Layer 6 of a small transformer language model trained on English Wikipedia (12 layers, counted from 0, width 64).
A neuron adds its activation times its output weights to the MLP's output. To switch it off is to set its activation to zero at one token and run the rest of the model.
A neuron's activation on a vector x is GELU(weights . x), where the dot is the dot product.

Input weights of the MLP neurons that the questions are about. A number n stands for (n - 500) times 0.001.
n11: 393 391 677 203 485 464 726 585 785 738 356 318 295 793 544 472 842 434 435 604 474 705 604 528 301 294 469 613 187 628 643 767 465 616 638 470 453 260 686 525 770 750 610 201 513 608 355 528 591 512 511 654 567 159 486 402 495 467 142 305 377 440 478 387
n13: 458 531 429 94 745 687 564 303 409 279 632 398 480 611 824 519 757 599 465 727 247 578 280 459 595 522 563 511 404 561 543 632 340 799 589 374 547 694 265 471 555 653 379 503 695 429 748 639 633 466 521 377 334 457 454 213 207 228 614 512 359 314 571 588
n18: 479 757 702 679 664 310 525 600 527 465 385 581 384 573 396 441 492 816 525 368 733 537 495 397 561 464 432 291 850 513 434 448 564 701 330 592 287 590 177 256 288 817 480 608 354 313 507 447 735 396 652 267 407 404 513 422 664 401 271 546 605 879 212 451
n24: 639 422 483 500 202 457 449 517 438 370 407 186 568 426 572 364 570 476 93 526 522 608 533 486 517 544 737 516 623 462 577 387 455 475 589 794 454 320 565 700 564 533 534 588 681 209 352 625 587 654 299 593 600 440 703 609 468 591 486 467 426 643 498 247
n31: 202 392 383 544 521 563 462 523 188 735 430 381 690 392 365 240 386 284 474 328 522 626 580 699 734 547 560 716 554 297 531 505 377 652 702 699 547 598 423 339 207 563 496 573 266 886 861 767 212 706 436 519 368 332 613 300 405 510 347 507 609 721 626 398
n32: 668 543 363 357 405 328 546 508 534 580 448 314 328 420 603 461 167 516 195 714 484 653 512 269 395 574 364 554 850 402 512 485 234 459 392 216 600 542 444 577 643 610 897 656 372 317 631 207 794 546 714 712 443 763 771 269 368 512 523 466 431 563 585 530
n40: 259 575 522 646 501 322 478 416 420 385 690 656 594 703 718 623 534 765 437 831 171 501 526 501 389 489 538 482 530 224 507 308 619 322 478 684 536 478 428 587 176 376 576 542 541 653 733 528 314 375 615 473 204 532 392 300 385 563 468 603 779 520 439 719
n53: 384 488 745 594 469 436 726 451 543 716 606 279 629 413 526 665 468 339 553 429 805 586 595 516 560 247 491 621 709 514 512 446 458 629 308 519 304 522 706 601 536 590 346 734 174 471 485 537 382 410 769 393 445 619 414 414 507 475 639 620 370 447 298 634
n67: 516 849 444 603 519 293 372 430 440 585 573 576 620 451 382 695 342 237 502 547 431 465 470 519 712 754 723 483 404 234 371 710 810 496 346 566 397 494 362 470 538 209 558 444 763 565 515 559 665 397 329 244 516 256 423 617 422 692 233 751 408 453 517 369
n87: 322 696 328 661 500 356 331 475 529 490 659 323 329 371 269 452 771 241 392 463 404 644 597 709 762 522 599 567 462 908 697 667 770 487 550 216 413 524 526 696 552 234 545 463 401 431 530 495 540 347 603 212 470 537 392 402 426 496 389 549 599 307 686 743
n97: 407 210 859 256 645 359 720 580 283 633 582 536 561 443 559 537 588 455 563 531 633 683 373 386 420 435 524 526 478 644 707 427 596 565 458 599 212 459 249 540 504 529 594 741 548 590 256 405 66 627 605 554 477 571 340 393 641 669 397 468 678 623 478 267
n99: 535 530 422 546 575 469 541 242 408 749 615 353 483 237 499 311 354 701 697 670 349 141 315 533 579 269 506 659 468 616 588 451 855 500 359 406 559 382 458 304 655 415 427 394 542 353 198 504 499 362 706 343 525 643 468 468 850 355 592 765 411 631 565 791
n100: 709 245 746 339 467 584 566 666 476 796 12 533 418 681 203 495 529 664 683 494 506 886 378 691 715 137 408 681 551 580 472 938 668 693 505 745 580 173 212 494 178 605 471 393 373 380 412 240 571 208 281 718 855 610 374 656 540 582 351 488 468 436 326 765
n112: 539 394 448 738 752 571 180 488 656 673 240 295 322 503 281 368 572 499 327 542 668 283 533 585 442 602 561 588 667 505 297 383 602 468 609 652 533 519 655 632 288 587 557 365 612 387 511 552 577 621 549 427 281 218 521 596 432 478 292 693 404 885 628 420
n124: 231 264 524 946 668 488 402 529 502 612 678 547 548 385 440 506 534 680 648 736 341 454 442 552 550 526 572 606 620 612 524 537 644 473 481 341 365 719 291 287 646 363 885 490 610 353 153 276 505 700 415 170 565 686 418 414 253 320 687 548 537 556 416 371
n126: 632 656 495 208 556 583 260 334 554 437 368 574 275 466 530 156 423 705 719 249 158 316 240 609 595 419 689 571 692 767 376 467 247 464 589 772 617 558 509 528 590 639 630 542 493 434 143 38 604 717 383 610 243 553 769 338 681 553 585 466 537 634 594 471

Output weights of the MLP neurons that the questions are about. A number n stands for (n - 500) times 0.00058.
n11: 573 485 560 383 280 462 397 539 386 572 399 495 371 189 405 394 525 585 685 385 508 413 559 608 472 560 695 523 462 498 372 398 698 697 200 656 516 740 592 441 359 596 347 536 528 524 354 412 535 589 445 638 428 461 632 755 416 508 384 569 514 509 707 429
n13: 437 423 424 362 619 513 353 625 434 402 805 798 528 415 647 561 398 616 576 571 459 373 498 577 600 557 479 456 559 548 487 385 464 506 481 402 526 500 507 624 532 442 306 710 366 732 431 493 583 675 510 472 271 741 294 484 497 441 444 428 225 443 553 472
n18: 585 458 494 599 625 406 537 431 476 368 631 580 856 470 573 487 482 401 578 268 728 458 607 447 525 397 507 453 291 308 466 443 341 555 651 518 392 446 592 422 478 537 628 644 555 420 486 604 314 608 504 517 431 609 521 377 598 643 441 453 333 382 320 724
n24: 506 474 479 558 600 440 627 559 293 424 413 535 667 554 496 581 530 534 575 451 522 347 489 427 618 511 362 359 447 625 309 613 423 468 532 148 531 476 435 496 402 478 348 586 523 847 615 682 477 677 483 595 359 538 331 361 436 577 629 616 473 368 575 604
n31: 561 646 471 512 455 586 315 361 525 599 284 607 476 396 548 352 385 412 424 607 259 484 439 396 696 354 362 451 425 505 444 664 432 577 812 500 483 475 608 685 405 738 503 343 677 717 630 619 328 670 361 567 636 500 422 379 484 549 389 546 563 458 378 567
n32: 567 522 524 603 599 512 511 389 575 626 610 479 599 403 532 502 670 442 556 389 498 456 478 541 323 434 607 570 435 598 587 456 325 639 543 380 516 596 540 493 457 476 519 537 274 652 524 419 381 617 271 205 444 620 745 324 400 422 316 755 472 363 453 596
n40: 416 632 598 381 513 348 813 493 712 632 363 502 612 287 490 522 600 640 318 513 464 340 655 447 435 341 497 379 562 527 664 365 434 396 363 630 409 648 437 624 529 553 446 416 560 614 517 500 409 563 403 416 483 466 636 299 510 392 433 577 626 534 526 575
n53: 498 331 571 438 534 528 589 726 553 654 534 474 556 347 336 549 461 401 417 406 507 556 514 492 596 546 668 532 613 370 579 541 475 526 461 555 513 438 377 416 629 352 532 504 510 658 287 276 507 665 380 574 430 579 464 357 469 482 517 573 309 524 730 497
n67: 741 406 635 592 409 534 353 404 408 485 437 514 605 425 591 629 464 494 769 522 608 562 446 423 424 476 300 485 536 449 218 644 423 432 403 519 528 407 493 406 545 604 551 511 537 632 532 749 389 567 312 362 413 549 537 382 377 438 529 465 479 673 675 481
n87: 545 625 488 282 464 308 600 327 638 560 459 685 512 493 473 472 496 491 755 487 489 389 394 404 453 619 517 786 500 524 487 573 402 660 560 457 527 401 458 576 547 583 346 328 471 365 482 538 529 366 310 699 525 463 454 283 399 732 567 517 493 499 386 753
n97: 437 461 401 746 580 637 600 600 526 566 336 332 510 587 780 405 424 434 660 363 366 384 448 484 465 311 390 593 526 467 326 555 446 702 582 529 368 459 464 628 591 457 596 585 524 531 519 831 469 552 396 555 433 512 686 265 572 384 366 516 464 550 483 417
n99: 269 523 436 554 563 427 497 275 606 486 471 629 418 488 520 530 432 455 405 801 599 560 507 321 642 537 537 844 348 543 287 388 440 455 701 424 289 561 530 512 591 513 396 619 427 495 442 612 448 606 430 815 543 510 463 498 477 449 439 544 513 407 432 488
n100: 553 400 581 399 498 586 303 266 177 453 761 802 394 570 439 574 380 615 527 453 636 492 685 526 425 695 413 485 579 513 485 579 594 472 210 599 438 551 328 597 499 470 499 348 504 440 613 408 757 767 456 369 364 509 366 582 565 356 412 688 196 555 972 491
n112: 367 514 399 478 562 546 681 437 171 410 477 606 343 533 631 484 524 639 531 462 540 691 559 402 431 427 666 250 477 362 534 656 352 459 447 600 573 644 406 640 609 684 617 599 559 451 581 296 447 351 506 351 567 618 465 533 472 512 292 440 530 634 480 391
n124: 557 417 454 436 551 384 593 309 447 529 620 500 503 462 580 478 429 548 368 522 517 552 664 590 501 718 591 513 288 330 653 374 475 508 352 515 443 728 569 471 478 534 518 604 593 622 350 400 482 684 291 309 644 365 541 487 275 488 725 623 391 477 539 383
n126: 619 542 925 581 650 448 575 597 469 498 558 567 504 403 493 535 506 521 629 394 523 540 499 443 550 833 512 574 359 428 576 320 345 697 367 390 576 445 422 527 346 531 774 477 561 329 559 529 500 581 375 540 303 315 228 553 497 378 610 279 505 500 324 590

Each question names a token from some text and the token that comes next. It shows the vector x that enters the MLP there. A number n stands for (n - 500) times 0.01.

Then comes g, the gradient of the next token's log-probability with respect to the MLP's output, scaled to length 1. A neuron's effect is roughly proportional to its activation times (output weights . g). A number n stands for (n - 500) times 0.00093.

"ate", then "."
x: 433 355 540 420 405 471 365 651 371 526 846 637 709 687 500 541 393 654 569 349 638 614 436 254 689 190 350 477 423 358 470 312 402 473 517 224 595 327 715 580 591 728 573 271 695 360 343 655 556 388 425 576 345 600 594 594 405 484 672 539 481 547 586 517
g: 449 701 599 352 456 718 402 645 281 445 383 468 508 315 554 335 676 514 460 267 460 303 283 421 652 416 440 514 509 441 551 466 478 541 575 544 515 783 690 505 538 624 607 485 318 507 391 458 373 296 577 460 710 533 891 379 794 533 457 650 438 445 305 617
Switching off which neuron hurts the next token most? n32

" Con", then "on"
x: 368 353 676 555 368 448 343 660 410 406 810 530 660 667 467 584 518 465 485 196 654 609 516 383 730 278 433 588 231 396 430 283 366 572 472 334 619 512 565 501 541 697 540 383 813 401 440 556 457 367 555 441 228 738 703 712 369 494 493 526 410 540 600 626
g: 531 522 431 446 361 245 388 441 380 649 658 593 621 548 585 434 485 528 507 456 541 343 496 670 464 648 344 213 572 610 681 305 245 565 638 790 687 378 569 264 369 486 237 488 537 432 449 311 440 385 749 469 508 508 544 380 632 542 698 510 623 714 703 457
Switching off which neuron hurts the next token most? n99

"on", then "or"
x: 469 430 535 477 409 378 341 737 280 554 796 546 565 709 403 554 465 459 562 258 604 685 480 347 798 288 457 517 349 410 533 268 412 619 571 285 514 467 615 520 606 651 406 371 672 460 345 503 477 316 335 507 304 409 628 740 523 597 539 528 550 438 780 710
g: 265 486 444 625 221 883 534 536 648 593 619 654 598 751 450 626 582 544 334 507 853 285 485 531 378 702 296 321 413 443 407 316 428 588 618 625 650 339 567 260 593 414 412 476 572 471 576 425 415 496 339 588 610 618 427 391 522 452 389 572 459 460 462 460
Which neuron, switched off, raises the next token's probability most? n87

" 195", then "9"
x: 483 557 631 460 341 394 271 558 330 625 834 524 738 627 549 561 442 558 597 275 594 773 425 306 694 212 426 636 378 455 447 158 255 564 558 333 522 483 577 496 529 619 656 268 692 455 439 546 509 350 553 541 330 571 560 716 459 553 518 505 403 512 710 431
g: 630 417 379 413 612 444 396 586 470 448 531 836 635 509 414 247 534 475 474 561 627 507 323 639 359 558 472 374 563 428 430 438 507 353 678 298 325 848 476 417 601 511 552 419 374 277 494 609 391 594 726 619 562 634 264 480 847 571 554 577 318 356 385 651
Which neuron, switched off, raises the next token's probability most? n97

" 8", then "–1"
x: 472 537 516 460 595 397 205 660 353 568 886 620 735 587 460 603 481 574 635 179 560 714 496 431 726 221 314 558 375 518 382 244 387 509 500 302 515 471 544 415 440 673 645 255 706 373 480 544 511 358 618 467 357 471 617 647 381 587 544 494 524 444 712 473
g: 334 523 618 510 512 596 542 748 731 556 363 458 471 306 512 383 595 521 540 517 303 337 535 430 262 672 414 680 507 538 630 636 724 263 868 571 435 714 589 279 433 586 500 569 406 260 642 380 546 582 473 510 355 604 503 741 486 394 391 408 350 384 429 350
Switching off which neuron hurts the next token most? n100

"o", then " Bl"
x: 416 448 600 409 414 391 413 641 470 504 814 614 745 675 470 549 374 544 631 203 670 602 451 277 730 272 495 441 304 387 630 249 367 569 439 405 515 211 565 585 644 687 597 290 686 363 336 476 501 358 479 518 257 500 593 623 456 524 653 582 451 625 647 639
g: 401 455 566 860 501 325 380 607 663 516 457 298 412 547 700 453 549 458 578 684 569 472 295 608 503 469 494 415 449 486 645 833 637 428 519 486 292 473 492 477 396 578 507 376 699 191 569 379 609 500 626 612 658 369 259 407 507 534 199 543 499 744 450 340
Switching off which neuron hurts the next token most? n97

" 2", then "–"
x: 456 452 494 430 579 370 209 636 468 567 889 714 739 582 374 589 478 614 650 135 584 673 496 411 672 288 426 624 341 513 376 223 383 465 501 328 609 563 534 442 472 732 583 328 667 307 508 550 478 335 565 489 301 519 590 567 448 537 517 476 454 465 743 559
g: 292 487 725 604 493 440 499 525 401 405 580 483 719 617 608 559 588 579 713 574 381 383 447 383 730 622 569 277 551 671 466 559 484 580 459 847 598 425 598 174 373 384 356 665 570 592 509 407 471 178 395 531 309 238 445 689 568 496 558 346 511 455 510 349
Which two neurons, each switched off alone, lower its probability most, in order? n126, n32

" when", then " they"
x: 406 452 514 493 496 308 338 559 497 548 896 586 786 666 362 560 530 609 573 284 658 634 528 393 703 269 442 565 299 292 444 230 328 624 429 385 515 477 639 579 629 641 592 329 660 291 428 605 585 330 446 540 275 603 596 648 365 674 444 470 456 563 594 446
g: 731 507 472 347 681 399 321 126 469 620 221 436 472 300 424 512 638 346 713 543 358 564 464 555 596 513 590 602 622 465 384 408 447 611 433 627 402 700 618 739 593 402 655 445 423 636 423 615 408 406 471 439 661 736 544 524 681 337 455 590 286 273 418 603
Which two neurons, each switched off alone, lower its probability most, in order? n67, n11

"a", then " s"
x: 429 440 545 392 541 410 338 582 504 482 833 531 761 683 515 610 484 540 666 205 562 646 411 278 710 269 438 442 361 386 575 248 450 538 503 362 578 345 624 604 473 661 581 224 709 422 330 503 494 335 436 429 261 406 617 681 410 524 607 515 561 697 664 717
g: 557 562 480 458 394 533 752 208 629 457 541 298 567 487 366 398 635 705 649 581 531 451 352 560 582 380 515 313 534 602 446 642 325 417 670 666 401 338 309 352 440 805 556 446 613 407 652 691 693 313 482 622 464 485 536 433 614 644 323 612 497 503 374 150
Switching off which neuron hurts the next token most? n40

"–", then "8"
x: 481 383 628 482 542 282 174 670 408 580 809 659 736 652 434 565 508 630 699 265 642 759 500 436 732 307 432 526 396 440 487 231 330 517 406 303 621 465 395 578 567 704 523 287 689 459 473 566 479 285 421 480 342 428 654 556 430 500 449 532 503 475 646 573
g: 512 698 175 663 421 299 648 743 644 457 428 497 619 521 484 357 762 611 350 580 467 547 421 433 316 464 403 607 710 430 489 478 543 410 565 588 127 614 396 336 506 507 261 593 372 491 838 545 460 535 569 319 644 558 662 399 490 473 685 517 461 413 423 463
Which neuron, switched off, raises the next token's probability most? n100

"7", then " |"
x: 484 552 623 455 530 392 287 648 389 590 858 596 702 640 516 566 444 559 707 120 661 697 486 314 806 268 315 525 354 491 470 308 341 510 506 251 501 485 506 538 600 677 607 274 622 338 355 536 413 335 502 463 415 434 590 741 501 572 529 488 585 491 609 406
g: 326 323 666 443 424 577 440 437 402 591 592 377 620 608 591 525 489 389 643 515 508 498 495 492 553 643 99 450 402 752 339 304 623 436 699 265 657 339 885 534 385 553 487 505 497 586 576 385 545 452 496 686 583 614 486 378 563 548 234 343 531 350 731 536
Switching off which neuron hurts the next token most? n97

" of", then " the"
x: 440 323 512 505 450 401 417 590 522 483 857 632 690 742 492 582 503 658 594 310 701 568 507 360 721 215 404 484 409 401 505 262 424 625 406 193 450 406 600 445 544 687 569 324 731 341 433 464 610 382 411 466 215 620 620 662 400 620 489 466 484 593 634 464
g: 442 673 470 466 636 517 450 558 506 658 563 493 158 518 496 632 391 510 533 553 510 548 793 582 524 423 543 603 641 508 601 517 505 484 461 340 543 547 445 732 728 413 542 308 315 465 446 524 314 722 91 569 495 737 408 573 561 592 524 342 200 383 224 449
Switching off which neuron hurts the next token most? n124

" show", then "ed"
x: 402 460 418 489 387 393 250 643 421 388 894 637 768 612 456 604 448 579 493 280 642 638 477 329 688 333 445 624 353 303 499 319 238 620 438 303 493 439 600 602 661 649 678 296 715 249 487 548 559 385 433 641 355 640 636 604 382 617 468 523 455 435 579 564
g: 751 562 157 604 398 274 265 394 555 459 408 701 507 569 562 291 501 222 606 472 576 283 503 629 626 538 340 556 376 536 481 543 444 447 625 602 602 649 617 594 514 447 542 595 349 569 480 241 451 564 527 561 633 719 558 497 363 205 546 760 484 619 339 611
Switching off which neuron hurts the next token most? n32

" |", then " 15"
x: 476 385 460 505 576 433 259 647 479 615 837 687 754 602 380 634 481 521 632 303 595 648 481 251 686 300 459 534 336 493 374 268 431 517 534 358 672 485 556 622 502 716 516 227 685 214 426 549 470 315 533 472 220 462 595 650 355 656 459 524 472 585 707 481
g: 339 515 423 320 484 497 639 483 498 439 520 404 364 407 684 526 603 656 522 524 331 484 613 716 540 399 475 435 509 555 277 327 698 468 716 642 603 194 518 410 513 673 407 807 747 494 732 252 486 535 719 417 583 511 549 223 689 346 458 486 388 419 451 360
Which neuron, switched off, raises the next token's probability most? n67

" part", then "y"
x: 482 303 632 391 399 368 262 665 382 390 771 662 767 672 506 570 423 533 487 389 709 640 409 313 649 280 426 578 280 329 362 303 412 525 623 411 561 482 658 492 596 608 712 386 716 388 500 612 476 344 391 576 236 673 595 594 441 476 539 452 601 361 754 552
g: 633 546 552 412 469 312 578 493 538 354 254 598 524 452 367 277 364 399 726 443 496 513 483 473 707 649 388 495 476 327 322 265 564 540 436 607 422 532 316 670 440 262 697 732 433 343 673 673 530 379 729 408 390 522 445 611 416 394 802 704 565 602 633 643
Switching off which neuron hurts the next token most? n31

"k", then ":"
x: 405 515 614 451 454 394 276 567 502 468 907 614 816 682 578 505 387 613 548 203 567 614 485 320 766 278 370 432 359 371 571 350 470 378 463 380 579 393 494 584 591 636 664 314 654 228 409 448 481 373 465 519 210 553 624 569 500 636 547 513 600 491 688 630
g: 690 279 683 716 595 509 567 570 439 450 641 594 422 403 583 633 371 497 585 444 300 332 437 555 527 686 419 542 395 585 499 546 284 412 674 639 678 220 532 393 671 393 606 204 416 544 502 378 379 726 511 513 423 465 325 676 214 524 398 361 464 633 758 590
Which neuron, switched off, raises the next token's probability most? n40

" p", then "ar"
x: 462 282 572 547 510 389 262 657 462 469 823 572 711 712 538 504 505 511 675 277 663 696 458 419 641 301 344 565 270 441 378 315 290 488 452 370 634 633 592 609 512 556 624 427 663 438 353 585 462 295 489 457 230 603 792 597 331 479 590 438 520 427 721 546
g: 456 443 400 507 288 324 624 273 372 563 563 513 596 487 242 383 732 379 416 347 556 483 346 445 600 482 223 438 308 454 689 504 594 576 502 546 730 700 846 311 400 460 452 732 451 397 566 626 542 699 600 473 690 499 542 259 503 738 500 433 542 496 587 572
Which neuron, switched off, raises the next token's probability most? n13

"ors", then " of"
x: 419 482 563 413 483 378 356 582 407 247 785 735 800 625 636 571 454 543 519 323 600 565 456 274 810 201 440 488 307 403 519 355 355 613 554 302 543 458 575 524 642 680 569 330 731 387 301 506 536 331 420 476 312 509 491 646 393 625 632 574 516 614 612 515
g: 570 308 377 680 485 489 568 506 658 320 393 550 341 331 582 469 577 521 452 602 557 454 458 516 317 778 625 231 545 646 363 763 141 427 652 479 321 526 775 342 450 553 466 706 541 372 644 497 504 543 388 533 503 696 349 574 729 419 345 436 575 645 372 463
Switching off which neuron hurts the next token most? n13

"–", then "5"
x: 509 373 623 469 481 302 222 681 389 543 839 686 718 671 448 545 490 603 709 298 657 728 493 368 687 276 430 594 385 422 476 223 295 515 321 326 620 419 377 617 601 690 531 305 693 450 453 574 468 299 462 492 404 480 663 604 503 511 426 517 468 500 623 546
g: 395 625 495 445 650 500 540 526 771 285 373 373 516 494 380 344 551 658 348 718 416 613 669 505 597 399 569 614 640 278 685 663 404 637 383 739 264 584 364 516 780 483 465 439 363 582 710 550 568 383 463 360 518 406 528 513 530 296 405 635 230 591 399 275
Which two neurons, each switched off alone, lower its probability most, in order? n97, n24

" |", then " October"
x: 452 408 501 566 612 378 251 630 458 633 845 639 734 579 348 532 557 490 675 310 646 662 402 356 667 291 396 468 397 486 495 247 498 523 639 279 635 529 614 554 478 708 521 233 709 398 430 535 519 322 528 445 203 326 519 620 308 613 479 477 452 582 750 603
g: 438 694 376 418 275 688 527 524 153 471 619 599 625 328 608 640 320 619 509 511 436 544 521 690 659 519 485 469 373 418 88 156 325 487 676 435 616 408 549 508 454 610 638 481 655 516 486 584 484 670 545 556 626 456 508 338 726 482 458 325 550 596 590 361
Switching off which neuron hurts the next token most? n112

" polit", then "ical"
x: 423 391 570 427 276 424 346 600 411 484 810 597 734 685 574 594 469 480 417 342 808 680 448 378 684 283 427 534 350 410 422 204 336 672 601 321 462 439 484 472 604 634 655 362 652 516 264 581 511 354 521 583 262 522 685 598 332 422 610 478 529 566 718 563
g: 484 460 639 577 640 541 416 294 478 414 560 457 282 283 544 344 349 522 332 347 346 415 607 523 350 401 836 575 518 407 317 620 653 659 542 467 310 716 325 686 655 699 656 578 665 463 541 659 557 412 615 536 500 242 261 413 554 691 613 628 415 379 539 494
Switching off which neuron hurts the next token most? n97

" (", then "A"
x: 400 316 477 482 477 426 255 646 436 478 852 687 801 623 442 462 499 547 684 265 590 744 561 438 657 255 479 526 248 477 445 341 390 508 415 296 509 405 480 573 586 745 559 262 751 380 385 600 582 310 570 384 313 585 735 571 463 548 458 524 472 542 607 534
g: 411 346 651 497 598 277 520 262 533 566 497 681 465 377 468 477 446 679 816 357 510 649 380 492 497 313 607 717 674 415 384 383 724 469 725 625 408 441 293 456 309 471 577 357 500 671 642 345 398 512 622 489 596 405 666 655 423 518 431 603 256 732 395 341
Switching off which neuron hurts the next token most? n11

" |", then " "
x: 479 418 522 485 621 415 236 630 429 652 847 670 737 628 425 588 457 555 708 333 627 638 471 228 705 275 359 473 346 489 432 250 449 497 538 311 658 450 509 605 550 709 526 225 693 308 407 539 460 340 537 471 254 437 576 653 348 668 466 530 507 567 671 463
g: 571 339 368 385 449 424 462 374 489 730 587 441 401 628 586 582 562 386 331 759 584 340 360 684 467 659 507 520 278 691 428 556 516 627 468 464 389 611 663 383 492 544 318 715 668 209 539 541 488 381 750 378 724 276 509 394 785 439 659 344 367 479 417 536
Switching off which neuron hurts the next token most? n53

"resident", then "ial"
x: 429 342 587 440 365 400 335 674 386 400 795 593 733 678 521 581 407 572 500 277 702 596 530 365 768 274 377 553 259 305 430 317 304 540 614 342 593 595 658 630 571 575 718 282 655 502 395 522 460 336 313 544 277 623 551 685 528 594 563 455 528 572 660 466
g: 666 435 590 470 200 689 565 418 318 517 361 617 511 502 547 510 295 165 700 550 606 392 552 591 575 419 485 453 489 425 517 305 502 641 509 615 562 626 555 494 579 350 418 793 663 590 582 630 430 254 570 470 524 587 488 563 123 322 519 410 655 292 729 520
Switching off which neuron hurts the next token most? n24

"en", then "e"
x: 467 465 535 473 457 369 302 806 281 474 716 538 676 697 546 536 460 527 535 172 636 738 518 428 743 291 344 437 313 367 501 280 489 558 501 386 676 483 560 439 672 677 503 241 616 482 402 533 511 282 434 615 323 303 637 559 552 496 595 449 646 539 709 597
g: 593 250 302 489 297 474 551 563 289 419 567 323 695 378 534 524 439 468 755 664 705 348 619 587 596 605 571 633 708 394 737 498 482 470 451 793 288 647 365 605 572 554 510 575 650 531 491 392 419 579 507 411 456 218 456 337 312 505 660 616 489 455 255 372
Switching off which neuron hurts the next token most? n11

"ap", then "le"
x: 441 357 575 467 453 383 291 781 453 447 876 631 703 630 467 516 479 595 518 140 636 759 455 456 685 316 426 522 340 320 602 253 341 526 498 357 720 440 529 667 562 600 531 352 703 474 264 566 434 370 464 424 284 537 564 506 484 523 550 604 541 452 628 634
g: 389 544 577 550 342 485 457 362 513 593 237 352 133 622 500 678 484 541 549 406 459 575 538 433 451 385 402 384 530 734 409 574 481 545 450 716 686 405 554 759 657 451 500 622 421 233 609 810 569 458 485 713 427 708 330 242 399 609 586 562 328 419 470 608
Switching off which neuron hurts the next token most? n97

" and", then " dep"
x: 349 419 533 500 462 378 386 616 562 516 870 639 729 629 483 616 528 570 619 248 733 699 412 349 645 279 451 490 338 330 409 235 397 606 487 323 414 467 601 561 510 657 606 300 699 291 357 505 638 353 497 483 207 597 559 683 360 645 478 515 490 581 621 587
g: 631 489 466 472 370 735 589 428 586 331 661 385 731 294 409 394 636 508 339 531 363 328 306 323 472 693 498 371 507 555 204 473 447 348 450 733 506 592 737 342 651 502 430 688 710 605 549 626 713 274 373 529 607 470 464 334 464 480 523 623 727 362 535 531
Switching off which neuron hurts the next token most? n40

"ig", then "ures"
x: 402 430 552 351 471 441 231 724 393 438 821 607 672 788 464 643 586 527 587 246 537 761 410 486 655 271 291 503 264 373 468 332 430 540 494 344 776 485 557 648 491 658 482 320 609 450 357 500 425 378 303 573 272 504 658 586 485 477 605 519 672 566 636 539
g: 469 417 404 206 610 716 334 539 536 621 614 415 612 394 525 691 645 486 597 546 413 300 530 500 612 481 737 571 458 470 509 515 512 656 292 612 426 333 534 499 649 601 856 419 567 640 544 292 455 495 324 327 528 441 397 310 238 344 373 383 741 747 453 542
Which two neurons, each switched off alone, lower its probability most, in order? n40, n126

"al", then " f"
x: 463 530 513 391 430 414 342 606 410 464 832 608 705 688 551 568 402 577 534 248 545 544 462 322 800 228 314 443 319 448 516 367 455 468 466 312 568 410 611 677 489 738 587 297 744 292 305 599 567 387 513 525 213 538 558 600 399 535 651 539 734 472 664 489
g: 246 377 451 346 637 461 665 479 446 615 573 177 719 541 370 541 496 553 753 476 650 269 466 614 467 576 377 528 445 342 728 537 495 450 487 690 285 606 488 338 451 632 510 712 402 543 497 747 605 433 629 498 202 380 791 438 446 480 418 625 472 529 484 315
Switching off which neuron hurts the next token most? n40

" le", then "ft"
x: 410 465 407 547 463 355 314 620 464 486 819 532 737 721 457 450 561 432 718 309 580 662 447 358 706 374 384 647 283 321 383 268 355 607 487 289 583 557 687 555 426 591 576 354 636 235 358 575 600 397 469 660 323 606 675 644 191 637 609 496 439 447 681 552
g: 450 416 572 477 692 467 549 780 555 477 520 330 341 556 647 653 601 564 679 551 210 434 313 371 559 702 771 683 464 559 706 500 631 555 466 433 441 497 372 610 658 587 245 465 264 667 512 251 538 271 437 427 509 378 518 723 457 383 481 507 354 546 298 368
Switching off which neuron hurts the next token most? n13

"p", then "ath"
x: 520 291 527 511 366 452 255 725 496 609 873 516 683 657 546 550 516 557 696 250 647 629 422 391 773 260 377 444 220 318 481 322 342 435 435 354 669 550 464 586 603 578 605 333 628 462 381 511 424 402 441 450 231 550 623 634 465 536 681 570 569 410 623 638
g: 466 468 468 538 396 381 554 368 601 574 264 452 547 408 380 407 359 329 192 442 377 477 429 449 488 646 237 388 533 494 404 419 491 603 334 766 806 581 540 593 580 677 506 628 515 388 241 727 542 474 600 733 436 684 706 639 489 701 484 547 733 358 386 580
Switching off which neuron hurts the next token most? n100

" 3", then "2"
x: 437 484 551 456 582 391 205 593 415 614 912 639 730 577 422 634 474 616 643 179 587 668 509 420 689 272 381 601 368 488 464 212 388 447 494 311 579 491 567 450 430 780 582 304 661 399 568 487 487 318 570 423 294 490 627 550 389 534 523 481 496 467 737 546
g: 504 588 456 735 550 606 440 396 476 710 472 447 250 438 367 780 356 715 499 481 491 419 687 613 547 387 373 550 571 466 559 309 707 533 370 686 326 420 230 651 351 607 450 680 638 584 460 300 713 461 561 106 419 484 490 611 387 388 619 547 500 595 397 492
Switching off which neuron hurts the next token most? n40

" Al", then "ber"
x: 387 460 538 489 420 332 334 669 329 510 798 572 658 679 459 606 469 498 406 230 617 710 492 431 689 305 351 565 287 481 472 254 408 517 458 325 514 508 603 544 498 659 520 354 774 465 312 537 587 288 607 410 292 683 589 695 307 680 554 491 450 574 696 693
g: 530 733 344 487 538 619 587 329 779 547 468 278 739 418 353 497 391 651 662 407 523 496 371 430 645 481 453 637 520 526 566 418 507 363 527 640 370 668 453 667 817 584 277 397 298 616 342 449 498 474 346 857 577 602 340 458 354 389 427 479 290 522 395 592
Switching off which neuron hurts the next token most? n87

" of", then " A"
x: 403 375 551 485 427 422 452 650 473 485 920 621 683 678 470 602 510 599 554 318 762 653 479 357 732 199 407 515 298 422 472 285 391 646 438 246 466 402 578 494 522 655 584 356 679 354 369 469 562 374 464 439 189 646 595 639 475 620 454 492 485 639 635 443
g: 267 381 507 623 669 466 570 220 640 446 244 475 199 348 619 520 299 339 598 393 451 583 669 522 552 330 479 478 556 525 494 398 790 383 668 421 555 560 423 770 423 446 463 386 635 379 438 529 568 573 658 619 807 415 427 397 686 500 419 474 465 782 539 539
Switching off which neuron hurts the next token most? n97

"ed", then " to"
x: 477 570 494 541 410 334 314 618 372 409 883 675 712 651 514 579 512 497 535 353 683 508 515 345 758 145 373 540 332 457 452 303 444 511 479 369 497 345 647 738 589 686 550 271 677 413 364 463 573 344 347 532 283 514 598 593 349 541 658 528 497 538 693 507
g: 586 528 566 369 643 216 554 390 374 702 481 374 303 748 497 537 686 298 629 672 507 348 282 428 394 473 494 508 444 356 370 619 712 404 642 529 577 417 685 634 564 751 506 306 313 368 379 565 455 545 642 443 647 436 559 320 545 581 651 202 435 613 536 664
Switching off which neuron hurts the next token most? n87